Layer 4 of a small transformer language model trained on English Wikipedia (14 layers, counted from 0, width 128).
A neuron's activation on a vector x is SiLU(gate . x) times (in . x), where the dot is the dot product.

Input weights of the MLP neurons that the questions are about. A number n stands for n times 0.0045.
n34 gate: -26 11 46 27 -49 -10 -35 -7 -7 12 11 -22 12 -19 -16 -20 -48 -15 -2 19 -19 -10 13 -23 29 -25 -18 -25 -7 8 6 -6 -3 32 15 -23 18 -6 -4 -40 14 -12 -33 -32 22 7 -73 24 9 -44 -5 19 -9 2 13 -38 -67 1 -25 -20 2 -12 47 -53 43 -17 -11 -10 8 -55 -40 36 0 1 -18 -67 -29 -39 31 10 -68 -9 -16 30 12 29 -22 4 6 -9 37 2 13 21 -11 15 -16 -53 -35 20 6 -19 27 -11 17 -30 5 -17 22 8 -23 -3 -25 -2 7 -37 47 -8 2 -35 -17 -1 -8 40 12 -11 28 3
n39 gate: -18 -6 39 -4 5 54 -5 -44 -6 -7 -10 -51 -10 3 -56 56 9 12 -33 1 -13 29 -34 3 -21 -18 -39 8 7 -29 -2 -43 -25 -15 -13 -18 -1 -6 10 42 50 31 13 18 53 -50 -32 38 -49 -7 27 47 -32 20 -20 -17 -12 11 -29 21 21 -22 12 -6 50 9 7 -6 -17 14 67 3 16 32 -22 -22 -27 -10 15 9 18 2 -13 -1 35 15 -5 26 39 45 3 7 -39 9 -18 2 -35 16 13 15 -56 12 -14 25 9 -34 8 -9 21 8 10 -8 23 60 -27 -9 -6 9 17 39 -35 -13 -6 13 50 -9 9 -1
n57 gate: 6 7 49 -3 37 14 -7 -11 -13 -18 23 38 20 -4 -37 -12 17 14 28 8 -27 -19 -15 -28 12 -18 -4 -47 -1 -40 10 1 -19 8 6 28 -10 -1 -20 23 13 -1 8 11 7 1 34 -1 5 9 18 31 -38 10 -42 -26 -18 23 -23 5 33 -1 11 -10 1 -35 11 -22 -4 -40 2 -6 20 37 3 -4 16 -25 -44 6 11 -10 0 -34 34 -1 -17 31 -1 31 -58 -18 7 38 1 -6 13 1 -36 9 -10 19 -13 2 10 -17 -13 -50 2 -37 -21 -15 14 -3 -8 -28 -31 -8 -10 -19 -76 11 -43 -27 -12 12 -30 -46
n67 gate: -10 -31 -37 -7 22 -1 25 -22 -1 -19 15 20 49 17 16 -9 -4 -28 38 -34 41 34 0 -12 16 -4 8 -11 10 26 33 42 61 21 19 37 29 1 -39 -37 6 -7 24 -23 8 -24 46 -37 50 -1 -12 12 -12 25 17 3 -8 -2 22 -34 24 -4 19 14 20 -12 20 -21 -4 37 -51 -1 -6 33 37 15 -4 3 -33 3 -37 -31 15 34 17 -21 52 -14 -29 17 28 -23 -8 -1 24 -28 -12 -23 15 38 -7 -19 12 -2 12 20 -42 13 4 15 27 3 -23 61 -20 38 -27 -13 11 14 0 11 20 -48 -39 -1 -4 4
n80 gate: -18 -38 12 1 -20 42 -11 -15 31 32 -11 -47 -40 -30 -4 6 -8 39 -24 -6 7 46 25 8 42 22 -8 -12 -26 -2 25 -12 22 20 20 -5 8 -31 33 -10 -6 -23 -1 3 -53 -22 9 -21 -4 -13 -12 -39 15 -14 38 -9 20 -15 51 4 -29 6 7 30 38 -20 -3 15 -5 11 -46 -14 41 -23 -5 15 -56 -10 4 2 24 8 18 7 38 21 52 -13 -5 -13 -15 4 -24 7 -66 -25 -11 -8 36 33 -24 -15 7 59 68 20 18 32 -70 -34 -5 15 -33 -41 -30 22 -20 -5 -18 23 -2 9 -9 5 -14 -14 22 0
n116 gate: 35 -3 30 -22 13 -13 2 -11 4 65 0 -17 -59 28 -38 14 -10 -35 -18 4 -28 8 -16 -9 -30 0 -39 8 34 10 -19 -6 28 -9 26 -31 14 -23 -11 -23 -22 -5 -11 0 -51 -24 -20 9 -9 57 7 45 -9 0 18 -27 19 -26 16 -13 -1 23 -22 -41 3 4 13 12 -13 -47 25 31 4 26 -5 -21 -4 -34 19 -21 18 19 24 7 -5 20 -15 16 4 5 -6 32 9 -6 -3 -7 -11 -48 25 20 -30 -18 -12 -49 39 -17 -47 14 -42 -20 -41 -54 20 -39 19 20 13 -30 -10 -11 9 -25 3 4 -16 1 14 51
n142 gate: -21 -18 20 -1 -37 -2 -12 -15 26 -13 3 -20 6 26 -39 17 26 -33 31 28 11 -13 32 -13 -2 -16 -15 2 -29 -44 -42 -19 -43 18 -7 -48 14 -25 -10 -1 -21 27 -31 -6 29 -6 -29 -15 -6 21 5 20 11 28 -12 -36 -18 -19 0 0 0 35 -19 16 44 49 17 7 -2 -26 -19 -26 15 5 -45 -7 13 -9 -18 32 3 46 -16 -21 -23 10 -7 57 23 33 -48 -22 -12 22 0 -14 -4 10 -19 23 24 -43 -46 14 11 6 -21 -14 -68 -38 -58 15 10 6 9 0 -13 39 -64 -5 14 -25 -4 -34 35 21 51 14
n230 gate: 6 -10 -12 3 33 7 -30 -20 -15 30 1 -59 -15 -42 -4 -23 -25 -22 6 -27 -20 -27 43 24 -20 27 -16 21 26 -13 -10 -8 -1 12 13 -15 -12 -25 1 -6 -11 -24 -16 39 -45 -37 -11 -28 1 2 5 -16 -3 -14 5 -7 -6 40 -2 -60 20 9 -6 4 18 -25 50 21 -14 47 29 2 -13 -16 21 14 -1 10 50 36 -2 -4 -17 16 1 28 4 -2 -15 -37 4 -2 -3 37 -33 15 6 5 6 34 -49 1 24 -30 -6 25 -18 12 -1 -22 22 -15 3 -14 7 -6 -18 4 3 16 9 -12 16 15 40 27 -45 33
n238 gate: -15 -24 -35 -5 17 37 -13 -18 -55 2 0 31 11 27 -39 -11 -25 31 8 -6 -4 20 23 -25 -9 15 -22 -8 -7 -5 -19 -3 19 2 2 22 -17 -1 -21 23 27 -1 9 2 25 -26 -31 -25 4 1 -22 -25 28 14 -19 39 17 -31 13 -45 15 59 24 22 -15 14 19 -3 7 18 -22 -6 76 11 13 26 35 -13 14 6 1 -20 -20 -48 9 7 -16 4 -14 4 41 -9 1 -11 11 5 20 11 -7 28 -51 27 -52 -25 -73 -18 -50 14 14 37 19 18 29 -29 -21 8 -25 32 -20 -12 -16 -12 16 -4 6 0 -43 17
n34 in: -3 -21 5 -28 1 12 29 16 -48 -12 0 -42 -9 -23 14 -40 -27 11 -18 11 63 -57 -28 -22 14 -26 26 8 -3 0 22 -3 3 -70 4 6 -24 -6 -16 5 22 -3 -38 5 13 7 -34 9 0 -29 -11 -33 -8 -4 5 3 3 64 -4 -6 -25 -23 21 -18 4 3 -4 -10 5 -33 -28 -2 -5 -1 -16 -15 -5 -7 4 -20 -16 13 29 -4 11 10 18 -6 -42 26 32 3 29 -5 -20 -13 -4 -25 -5 26 -15 -3 -19 -41 48 15 44 -30 2 18 -64 13 -28 12 -5 2 39 23 4 -3 -2 45 -10 30 -9 -8 2 3
n39 in: 24 51 -15 27 33 28 4 57 -2 14 23 16 -11 -4 4 13 12 -3 -5 81 1 -29 -17 10 25 52 -8 7 25 -13 4 -29 17 29 36 18 -15 32 -27 -49 -2 12 -35 -5 37 28 -6 14 12 9 2 7 -33 47 -7 8 23 11 13 -5 46 -44 7 3 -15 -14 2 7 41 0 -18 18 2 10 33 33 15 38 42 -10 40 9 52 -7 32 -9 -25 25 -20 -1 17 -2 0 8 20 -42 3 -23 -27 14 15 -18 37 -89 32 22 1 -45 -5 -13 -14 8 -9 -36 -8 -33 -7 -8 17 27 -40 -1 -1 -14 -13 47 28 -15
n57 in: 6 4 44 -10 -15 -15 31 -19 -30 -31 19 42 2 34 -11 -16 35 19 25 16 -16 -29 -54 -15 -12 35 -3 20 -9 21 -30 -1 19 -11 6 -8 -18 -4 -22 8 -27 9 -29 5 -14 -19 49 9 6 -28 10 -1 -30 -21 -18 15 24 25 -38 29 -11 1 -22 6 12 13 25 -2 -33 -2 -7 -15 -2 14 -9 5 -11 22 -14 -17 -10 -9 -24 -24 14 21 7 -59 -12 15 -20 -1 42 23 -5 9 -9 21 2 23 43 -10 -40 -26 25 -22 32 13 5 -47 -17 -11 5 -23 6 -37 -31 -1 3 -9 -39 11 -19 20 11 53 1 -56
n67 in: 4 30 -1 5 32 -19 -13 -13 8 14 -31 -20 -9 37 46 -1 22 -29 7 -46 -2 30 5 -12 0 8 14 16 -7 4 50 -28 -18 -28 -21 -9 -18 26 -19 -18 26 -54 8 -1 2 -11 -46 6 -14 6 -3 17 18 -8 9 32 49 -13 10 22 -38 -50 8 -9 23 -15 -46 -9 -41 -4 -33 11 14 30 -29 -51 -9 0 -19 5 6 14 27 -24 -15 -1 -19 9 -21 -4 16 5 -9 -43 25 -53 18 -20 54 10 15 32 20 14 25 1 4 20 -6 -29 22 -52 -1 12 19 15 5 -9 61 -3 20 -11 26 -42 13 -35 26 6
n80 in: -27 -17 -19 -42 -9 -28 31 -43 -12 14 -12 -35 -8 -14 -7 -23 -7 -76 -12 -44 -22 -43 -61 2 23 16 -2 -28 -30 21 38 -29 40 -18 -3 24 24 38 46 -3 8 17 -11 -25 -68 23 20 -45 -8 -27 0 -4 2 -94 5 -31 48 38 -2 12 -16 -4 -2 2 -11 -29 -22 -22 -15 -41 16 46 15 -28 -25 17 -3 -11 1 38 27 51 -46 18 -11 36 -2 19 -28 -25 -7 -42 -13 -6 -2 35 -8 -24 -5 -2 46 -16 14 -2 22 -46 29 50 -5 -30 38 -16 -40 47 10 -2 4 -2 1 19 20 14 1 22 -28 -9 25 -3
n116 in: -3 -30 29 -4 -36 -10 12 -5 23 20 -4 10 -17 4 -8 8 -10 37 16 -8 -24 11 -57 10 -18 -20 1 11 -16 -3 -51 8 11 -26 24 -10 21 -19 4 -43 -13 -3 -6 7 -23 32 -5 -8 12 26 -4 -9 -15 16 7 -25 -36 27 -10 -35 25 17 -26 4 -10 13 24 -6 -7 25 -3 1 5 38 17 30 -12 -17 -34 12 -3 27 10 12 16 25 -27 21 -1 3 -13 -11 46 -19 -7 -17 18 3 20 41 -17 -27 8 18 7 -24 -4 32 54 9 -39 12 7 -33 30 43 26 -18 -40 -23 28 22 42 -2 -10 -3 9 41
n142 in: 0 0 11 -23 14 -8 18 7 3 -23 5 -41 23 -10 15 -55 4 -28 8 -3 -6 -30 16 -7 -32 -15 -13 2 -5 -23 -16 -12 -30 -14 -26 -43 -7 -26 21 -12 -32 -4 -41 -15 -7 4 -38 -44 -10 -17 -13 4 21 14 -18 -11 -2 7 -22 -26 14 3 13 -16 14 -13 35 -1 53 -5 -2 3 0 -27 11 23 6 13 -15 37 22 -20 -30 8 6 21 43 34 -30 -17 -14 -13 13 17 -1 -7 -6 -20 13 25 16 -38 -1 -19 -43 54 9 -4 -9 -9 -25 20 4 12 1 -16 -7 -13 -5 -44 2 2 33 -29 43 -18 53 16
n230 in: -27 -7 13 -53 -7 -8 1 -16 -28 -3 -38 8 -10 23 23 -12 -41 -3 2 8 28 -18 -7 6 -30 -1 35 -19 4 11 20 6 -13 -24 23 23 16 7 2 50 -15 11 12 -28 4 12 26 -7 17 -32 -1 -32 -15 -17 6 -18 1 -2 -37 2 -17 -13 -38 -11 -9 5 -5 -26 -1 24 -3 1 37 13 -5 -3 -32 -21 -8 14 47 -15 11 22 4 1 20 -1 22 33 -15 -32 15 -10 50 -22 34 -27 -38 44 21 1 -51 -12 -1 -12 -23 12 -13 -19 37 7 -15 9 8 20 -43 -16 -13 6 -15 34 -21 30 -34 -25 -18 0
n238 in: -54 -23 28 7 10 16 -30 -55 14 -2 3 15 6 -10 -12 20 -25 19 42 26 -10 24 -6 -42 -13 21 -46 -16 4 17 17 -15 -46 1 26 -17 -4 3 -27 3 -37 13 -7 -24 2 -13 -1 -16 -4 7 0 -25 3 31 1 -17 -4 -40 -20 35 -11 10 -50 3 -8 9 16 29 14 -25 14 5 13 6 -31 71 -19 17 -7 33 5 22 34 21 8 27 -18 -3 9 -34 28 -14 -41 -7 -26 11 -9 -10 13 -9 5 -8 -8 15 19 12 -35 42 -42 -19 2 -14 -6 -22 0 24 10 -11 12 -30 7 -9 -22 3 8 13 -45 19

Each question shows a token from some text and the vector x that enters the MLP there. A number n stands for n times 0.062.

"lement": -2 -12 20 4 -19 7 -30 21 17 5 22 -11 -5 -16 5 -26 -16 19 5 4 3 -17 -14 6 -33 6 -4 5 28 32 -15 -2 3 -48 -7 -4 -11 -2 -1 -36 -19 15 8 -1 4 -16 16 -17 -12 0 5 -22 1 -19 12 16 -7 26 0 4 18 44 -13 12 -17 -34 -8 -1 -7 0 23 15 -31 2 -1 -11 3 6 7 -11 35 -29 -1 -7 8 -21 -23 1 -42 -22 25 -2 -16 4 14 -12 16 -8 27 -3 24 -12 -17 -33 15 24 14 -13 40 -28 -2 18 15 -5 38 -14 -14 16 9 25 -1 44 -16 -23 -7 -14 -1 -13
Which of these neurons fires most? n230

" the": 6 5 -14 20 13 -2 -3 15 -8 2 12 16 12 -6 8 -3 4 7 29 14 -14 -9 -17 -22 -2 -4 -14 32 45 6 4 16 -4 -23 20 2 20 -54 8 -12 -10 34 -5 12 8 -15 -9 5 -28 0 8 -7 7 1 -18 -3 -51 -6 9 -1 -14 12 -16 -17 -36 8 -15 -1 12 -21 12 -6 -22 -11 -2 19 18 -3 6 -4 19 -36 -2 -10 3 17 1 5 16 2 -6 6 -23 -2 11 -24 -9 -14 1 -23 21 5 -40 21 24 -11 -8 0 -11 3 21 3 -4 25 -5 -3 17 17 -10 12 5 39 33 -13 0 -14 -1 8
Which of these neurons fires most? n80

"a": -11 11 -19 -17 23 -15 -19 -10 -10 31 32 -13 8 3 1 -8 15 1 17 6 -2 0 -10 -25 -2 13 -19 29 7 36 -3 -14 7 -24 21 17 -8 -21 -4 -31 -18 28 17 -1 -12 -11 0 10 -32 8 0 7 8 -19 11 9 -43 6 -11 6 8 23 -12 -7 -10 2 -6 0 20 -17 3 25 13 -18 26 29 12 6 -25 -15 1 -21 4 -9 8 21 -3 15 -4 -3 27 -8 12 -3 30 -11 -27 -24 25 -30 17 -19 -15 -2 -8 -3 22 5 5 2 -30 13 -19 -5 3 15 -3 -17 -21 -6 5 13 -9 9 27 -10 -7 18
Which two neurons fire most, strongest first? n116, n238

"ers": 3 1 5 -3 21 5 -10 -2 11 -11 18 2 20 -2 14 3 7 47 20 2 38 -11 -18 13 -16 16 -25 31 37 1 8 -2 1 -33 -20 10 -7 -6 0 -54 -21 3 8 7 -9 -11 -12 23 -24 5 24 -6 -18 -18 3 14 -36 10 -19 -11 11 1 -29 24 -8 -8 -13 -2 -14 35 23 27 -19 -7 10 9 8 4 -19 -21 -15 -20 33 -19 0 -19 3 13 6 2 22 -30 -30 8 16 5 9 -32 -7 -18 17 4 -28 -15 0 3 15 -24 21 -25 16 2 -21 13 -1 -1 1 11 -16 4 5 32 -20 7 10 2 -8 11
Which of these neurons fires most? n39

"ric": 6 2 -27 1 15 -7 -25 -24 9 -5 -4 -10 -21 -46 13 -32 -1 47 33 17 -2 -14 -7 3 -35 22 -22 -17 33 11 3 18 -10 -23 12 31 -22 -5 -3 -17 -31 7 6 -1 -5 4 -4 -9 5 12 25 1 8 6 34 24 -38 16 6 15 -2 32 -12 27 -18 -1 -17 -1 11 -8 29 12 -25 22 17 10 0 -16 9 -4 21 -24 2 -1 16 -15 -8 3 -22 4 21 -1 -6 13 14 -13 15 -23 8 1 45 9 -16 -4 -13 -23 5 -20 8 24 39 0 -2 4 -10 6 6 17 11 -12 -22 19 -14 -24 1 -2 -17 10
Which three neurons fire most, strongest first? n238, n230, n80

"ult": 7 12 -12 6 -4 -8 -21 -36 -14 9 15 -3 8 -28 5 -16 22 0 0 0 -3 -11 -18 -20 -12 23 -19 21 0 16 -2 -13 15 -4 13 -29 -5 0 -14 -24 -30 19 27 36 17 16 1 17 -6 13 -4 -9 -42 -17 51 -2 -37 38 14 9 -16 5 -26 -3 -24 -29 -27 4 2 -26 32 -7 -4 12 22 -1 -16 8 20 5 33 -14 -13 2 3 -22 3 14 6 9 22 1 14 3 40 8 9 -12 -1 0 15 -1 -23 -27 -6 -3 11 13 16 19 17 21 -2 8 -5 11 -3 9 -8 -3 2 7 20 -3 -4 -7 -10 -5
Which two neurons fire most, strongest first? n230, n116

" s": -3 7 23 -6 -4 -19 -38 3 -3 -19 -21 11 15 -17 -11 15 4 30 1 12 24 -6 34 -7 -17 -12 -25 20 -12 2 20 16 13 -56 12 12 -10 0 11 -6 -10 1 -7 -6 20 -22 8 3 -9 21 12 37 -22 11 14 -27 -59 0 3 -8 6 24 -21 -9 -41 7 -24 17 -2 1 17 -16 -35 -15 5 2 37 7 -28 14 22 -28 17 -24 9 20 18 -7 -6 5 5 30 -19 7 -13 -27 22 4 43 -50 -13 -6 -28 -10 12 13 31 -15 2 -5 34 3 11 -14 9 -20 19 -5 5 4 -6 51 -7 23 -1 -25 -24 25
Which of these neurons fires most? n80

"'": 5 -13 7 22 18 -9 -28 -10 1 1 19 19 -7 -45 1 12 -9 -4 16 -15 -27 -2 -10 22 -8 7 -19 30 21 -11 14 15 -10 -17 7 -3 26 -16 3 -3 -27 36 12 14 6 -17 7 13 21 5 36 1 9 -22 35 8 -7 18 -5 4 8 26 -11 -2 -6 -18 -24 13 16 -13 11 -15 -9 -19 -9 15 22 -1 -25 -22 -11 -23 -4 -10 26 32 5 35 13 2 2 2 -25 -22 20 -3 -4 -7 2 6 12 -18 -48 -10 0 -13 26 -22 -15 1 22 3 2 9 -7 8 27 -5 -14 -19 -17 38 10 -23 -10 -39 -12 13
Which of these neurons fires most? n116

" w": 18 38 -9 32 -1 -32 -27 47 -7 7 -1 -4 14 -8 -18 15 11 -2 -1 -1 -19 16 11 -23 11 15 -24 24 3 -8 -19 -7 6 -54 -4 13 11 20 -19 -11 -15 19 -9 -32 11 13 1 -15 4 -6 -16 14 -4 -8 -6 -14 -51 10 -7 0 -15 5 -9 11 0 23 -2 25 -30 11 23 -31 -20 -17 -36 -3 6 35 -14 -18 19 -25 2 -24 7 -17 -7 12 4 5 -2 -10 -7 5 3 -24 -10 15 36 -26 1 2 -27 -20 13 -7 26 -6 10 -1 19 18 24 32 -3 4 11 11 -9 -10 35 85 -10 -8 13 -27 -7 44
Which of these neurons fires most? n230

",": 15 10 -5 2 -8 -16 -41 -8 13 12 -8 19 -29 -18 -5 6 8 11 16 18 2 11 -9 -15 -1 20 -1 12 4 15 21 11 -29 -5 -5 5 12 -14 10 -10 7 27 -4 1 -24 -11 3 -2 -16 -6 14 3 24 -27 -10 -14 -19 9 -3 14 -23 -6 -3 20 -5 -6 6 39 -4 -17 6 14 -21 -26 15 26 8 14 4 -31 14 -36 -16 16 -13 8 -3 47 -14 3 -1 -9 -29 22 37 -16 -16 -12 8 -25 -22 1 -7 10 11 1 9 0 -21 -2 17 2 8 13 8 -24 7 4 0 -2 13 34 8 -9 -17 -1 0 2
Which three neurons fire most, strongest first? n80, n34, n57

"0": 16 -22 1 3 -11 -20 -42 0 -6 -1 -3 13 24 -10 -3 -1 13 23 12 13 -4 1 -19 -15 -16 9 14 33 -16 -20 -5 11 -18 -25 2 24 0 -2 30 -34 -33 27 19 4 -17 -26 -10 15 -20 -19 -6 -9 -9 11 25 2 -26 36 15 26 1 -13 -24 -11 3 12 -11 21 -6 10 41 -2 3 -28 -2 16 29 3 7 -27 2 -20 1 8 23 -12 -6 -3 6 -18 11 5 -25 3 0 5 -2 5 -31 6 35 -12 20 -5 3 15 2 -39 -11 -2 16 22 -36 0 10 -15 -9 5 -3 7 -18 32 22 -18 -3 29 -3 7
Which of these neurons fires most? n67

"ings": 5 -7 9 17 14 10 -18 0 7 -11 25 15 2 -11 -7 -2 4 35 29 9 27 -11 -14 -13 -36 25 -3 22 25 6 10 9 18 -34 -21 4 -1 -8 0 -34 -32 15 7 4 10 -5 19 20 -51 3 23 -7 -11 -8 -11 -17 -48 6 -47 3 25 18 -34 27 -38 2 -1 1 -2 9 17 12 -48 -19 15 21 -4 15 -32 -13 -9 -10 12 -8 5 1 -1 35 -19 13 33 -16 -12 17 7 2 1 -27 -1 -6 20 2 -22 -25 15 2 5 -16 36 -36 1 15 -12 -13 9 3 -3 3 11 -6 -9 36 -17 17 5 -16 1 7
Which of these neurons fires most? n57

" |": -7 16 -11 20 -6 -15 -24 -10 13 -16 13 22 6 17 -1 20 4 0 -1 -9 16 -17 -3 -29 -25 -1 -7 33 1 -3 -1 -2 7 0 -7 30 -3 -25 0 -7 -17 18 9 -26 0 -16 10 12 -16 19 3 -15 2 -29 5 7 -7 12 12 2 24 -3 1 -10 -8 2 -14 18 -4 -7 20 19 -29 -20 -7 14 -7 3 -5 -13 14 -16 -2 12 2 -6 -3 17 6 20 9 -9 -12 0 -3 -15 -5 -17 14 -7 -33 -7 -29 7 -16 -25 14 1 -8 -1 3 0 9 0 3 2 20 20 17 -17 1 29 21 -2 -31 4 10 0
The most active neuron and its activation: n142, at about 0.16

" indust": 11 -20 1 37 4 -6 -24 33 0 1 -8 13 3 -3 -27 -5 17 16 5 28 -4 15 -18 -6 -19 31 -16 5 -27 7 6 -16 18 -38 13 -5 21 -24 0 -10 -7 17 15 2 -44 1 2 -27 13 -8 22 -6 -35 -13 -13 3 -49 11 0 -9 38 -11 -6 6 5 -12 -51 19 7 -5 1 13 -20 7 45 9 -7 13 -12 6 19 -9 17 -40 13 -16 11 -9 -9 -9 -11 10 -42 -8 6 22 -19 -4 50 29 16 9 -29 -2 -23 28 21 13 21 9 25 5 1 26 -9 -16 -13 -1 -2 0 16 32 -5 -27 -15 -4 -4 -27
Which of these neurons fires most? n57

" l": -27 0 -7 10 5 -12 -13 13 -21 -1 -10 22 22 5 -19 -3 25 -6 9 6 1 -5 8 -12 -29 -14 -33 37 -3 18 10 0 19 -46 4 4 13 7 20 -7 -28 22 18 14 -21 -8 1 7 17 -9 5 3 -31 -5 37 -19 -43 -14 -25 2 -9 0 -30 -14 -14 -10 -13 7 -15 -2 23 -4 -23 -10 18 12 16 22 -24 -29 63 -20 -7 -7 16 31 -11 -22 -22 11 2 -17 7 27 2 -25 17 -1 11 -18 -17 -5 2 -22 44 -9 26 -4 0 16 25 17 4 -9 -1 -11 32 -8 4 4 48 68 -19 -2 6 -19 -21 18
Which of these neurons fires most? n116

"u": 22 4 -33 -33 15 -9 -23 6 -12 3 9 1 -2 1 25 -8 23 7 5 -5 6 -1 -6 -14 -4 10 -5 17 -16 19 -1 -11 -9 -25 38 14 -3 -21 -4 -15 -8 33 11 6 5 -19 16 10 0 2 8 3 13 -20 20 -12 -34 16 19 16 9 -1 -11 -1 3 16 2 23 27 -31 43 5 8 -5 -7 -18 32 42 6 -21 11 -33 -28 -53 -1 -4 -9 -3 -3 -19 25 -15 10 7 21 -6 -21 16 -8 -26 19 10 -17 7 5 -1 20 -8 8 0 -5 12 -24 16 -36 8 5 -8 -18 -1 13 39 -12 -16 3 -15 3 -3
Which of these neurons fires most? n116

"S": 38 20 7 -6 -11 1 -4 -20 16 -27 -13 11 3 2 -9 19 10 42 9 -16 0 -2 12 -13 -62 10 -16 7 7 -1 18 -10 10 -50 6 13 -11 20 -1 -37 -13 20 12 -9 -5 -2 -6 -11 1 -7 0 4 -12 -8 17 -10 -46 31 -7 -6 -1 17 -23 10 -2 -1 -31 -6 22 6 -2 -17 -4 -25 22 51 50 -8 8 8 2 -42 3 -9 -1 -3 19 29 5 23 18 -1 -32 6 -4 -17 16 -21 24 -38 38 -2 9 -15 -20 9 -3 12 9 -3 -7 27 -23 -22 2 0 -25 13 11 -14 -26 23 -4 1 -3 0 -5 18
Which two neurons fire most, strongest first? n238, n80

" pl": 10 15 -27 30 -13 -18 -6 7 -12 8 -22 2 31 -8 -20 25 -3 14 -2 19 -21 -4 8 -3 -38 14 -9 31 1 -1 -6 -1 11 -49 18 8 -20 2 8 -19 -2 -5 -1 17 -34 2 -1 4 4 -1 -10 21 -15 -1 -8 4 -23 -1 -15 -7 -12 7 18 3 8 12 -26 -9 -16 -6 38 -24 -32 5 44 0 1 -34 -14 -31 46 14 -6 -7 26 9 -2 -1 -9 -2 46 28 -6 9 -15 -1 1 -11 18 -35 3 -12 -33 -39 0 9 51 -24 -9 6 20 5 1 -1 1 -19 2 19 2 35 24 60 18 -34 -2 24 -40 14
Which of these neurons fires most? n39

" app": -20 -20 -15 24 -7 24 -49 13 14 -9 -19 7 8 -11 25 4 14 17 25 -53 0 16 -15 2 -16 21 -33 11 -17 -37 10 2 12 -54 12 -4 1 -46 5 6 -10 18 3 18 -5 -7 9 11 20 -1 18 33 17 -16 2 -33 -11 4 13 -24 18 16 -8 -3 -19 6 -18 -14 -3 3 22 -14 -30 -5 -11 12 15 0 -5 -1 38 -19 -27 12 3 -22 0 11 -2 18 7 18 -2 34 13 1 -25 -15 20 -7 -5 6 -44 -16 -1 20 7 9 22 -11 18 -6 -12 -22 21 10 44 -6 -19 3 28 77 -29 -3 -2 -6 -13 -7
Which of these neurons fires most? n230

" a": 1 4 -9 33 7 -7 -38 7 -5 -6 30 7 23 9 -18 18 2 0 8 -7 -12 -31 -17 -24 4 -4 -21 -9 26 17 29 19 -7 -31 19 -15 20 -29 12 -13 -11 24 7 -7 -5 2 -5 25 -28 -17 16 -10 -7 -24 -17 8 -52 -20 5 19 3 30 -15 -20 -2 8 -4 -5 11 -17 29 -1 -28 -10 27 29 18 4 -12 -23 14 -34 14 -7 15 5 15 14 14 3 -14 13 -23 -5 2 -39 11 -2 -2 -20 34 -10 -40 0 0 -14 -6 -10 13 -4 30 19 -4 -1 -2 5 17 0 -2 8 -6 34 17 9 4 -20 -6 15
Which of these neurons fires most? n67

"hy": 16 -11 -1 8 16 -7 2 9 -5 5 30 -10 20 -33 0 -6 24 -17 41 -15 5 -5 13 -15 -20 20 -6 13 35 0 3 -9 -29 -15 13 -35 -2 2 8 -47 -8 -10 0 30 -3 -29 13 -4 1 3 21 4 -5 -36 2 -15 -24 11 -19 17 0 31 -22 -12 5 -12 -17 14 6 -2 15 18 -4 7 -8 29 -27 23 -6 -9 10 -35 -15 -2 30 7 5 14 -12 21 9 7 -3 13 24 23 -35 -31 12 -23 35 -24 -17 13 -12 -21 6 -13 5 -5 -9 2 11 6 13 1 7 4 12 -5 -3 28 -19 0 4 -24 10 -2
The most active neuron and its activation: n57, at about 1.2

"7": -1 -22 -31 10 -10 6 -32 5 7 -15 -12 -13 -1 4 1 -3 13 9 15 4 -9 -1 -12 7 -26 10 -10 44 8 3 -24 7 -6 -25 2 0 7 -10 21 -41 -11 30 2 3 -27 -8 3 5 5 -7 -2 26 -25 -5 3 -10 -17 11 -5 11 -3 1 -9 -5 -12 5 -9 13 -3 12 35 5 -3 -33 4 29 -9 17 -20 -9 -13 -22 -1 -7 13 20 0 8 -17 24 34 10 -18 -2 2 -15 -12 8 -6 17 8 -6 31 -17 -4 16 -11 -20 -17 2 9 28 -12 12 -5 -28 10 16 7 -4 6 16 1 -14 -1 18 8 13
Which of these neurons fires most? n39

"ob": 1 -18 -14 -12 16 2 -27 3 -5 -9 0 4 6 -28 23 3 16 35 18 28 -14 -3 10 -6 -12 34 13 -3 31 6 -11 10 0 -23 2 -9 14 -42 -7 -46 -15 25 11 6 -12 0 -7 14 24 15 27 7 -19 21 38 -2 -40 -16 2 -8 21 -1 -10 -13 -12 -2 -1 7 16 -21 2 15 -3 -10 1 -10 12 8 12 -8 2 -27 14 -25 34 -41 -7 19 1 16 23 -10 1 11 12 1 -49 -17 9 -33 24 -22 -16 -12 16 -19 39 10 -30 4 16 -8 -6 22 1 4 17 18 -27 0 -15 22 -25 8 10 13 4 -6
Which two neurons fire most, strongest first? n34, n80

"3": 3 -7 2 26 -20 34 -42 9 -1 -16 10 23 1 4 18 14 6 -1 22 -14 -13 -8 -2 -27 -11 4 14 49 15 -19 -18 3 -21 -24 -13 25 -15 -10 33 -39 -15 37 26 -7 -19 -10 8 13 -2 -27 -23 -4 1 -14 15 14 -4 25 -8 11 -13 -4 -18 -10 -16 -1 -1 14 -13 9 -6 13 -5 -15 10 28 -5 5 -34 -16 -13 -23 -4 -4 2 11 -4 15 5 15 7 -5 -17 -7 -10 2 10 15 5 7 -19 3 35 -13 0 -2 -7 -19 -18 17 0 18 1 5 -9 -7 -3 18 4 -1 13 0 7 1 10 -6 16 -18
Which of these neurons fires most? n80

" Sil": 3 7 2 -12 16 -15 -14 57 -8 -3 10 3 5 20 21 -10 22 -3 -20 -5 7 -17 5 -2 4 -6 -7 32 -16 -8 3 -16 5 -42 7 9 26 -29 6 -5 -33 17 15 12 -17 -14 9 -35 35 -8 -3 5 -7 -41 -8 11 -41 20 -15 6 4 -4 2 -11 -12 2 -51 -12 27 8 17 2 -22 23 28 6 39 10 4 -5 33 -40 -22 -6 16 15 -29 14 5 -22 11 7 0 -24 17 3 -36 9 -1 -22 -19 -25 33 0 -18 8 27 -19 -9 20 18 10 -15 14 -37 32 11 1 -13 7 -5 32 -26 -13 0 -6 18 -7
Which two neurons fire most, strongest first? n238, n57

"f": 25 14 -13 -9 -27 10 -49 22 -16 -2 -1 -7 9 -6 -7 15 10 12 -2 11 -7 9 -1 3 -36 18 -15 -8 -4 4 21 -12 -17 -37 -15 9 11 1 3 -45 -9 15 13 20 20 -14 -6 11 -6 -7 32 -6 -31 6 33 -7 -21 13 -20 10 -8 -16 -15 3 14 23 21 6 10 -28 18 -10 -14 11 15 20 8 12 11 -35 30 -31 -4 -23 -10 18 13 15 5 31 39 0 0 13 29 -3 -37 -25 27 -41 -6 21 -26 -3 -9 -13 8 -8 9 -4 -4 19 -2 -3 -6 15 15 4 10 -5 -2 40 -21 14 -9 -10 4 10
Which two neurons fire most, strongest first? n39, n80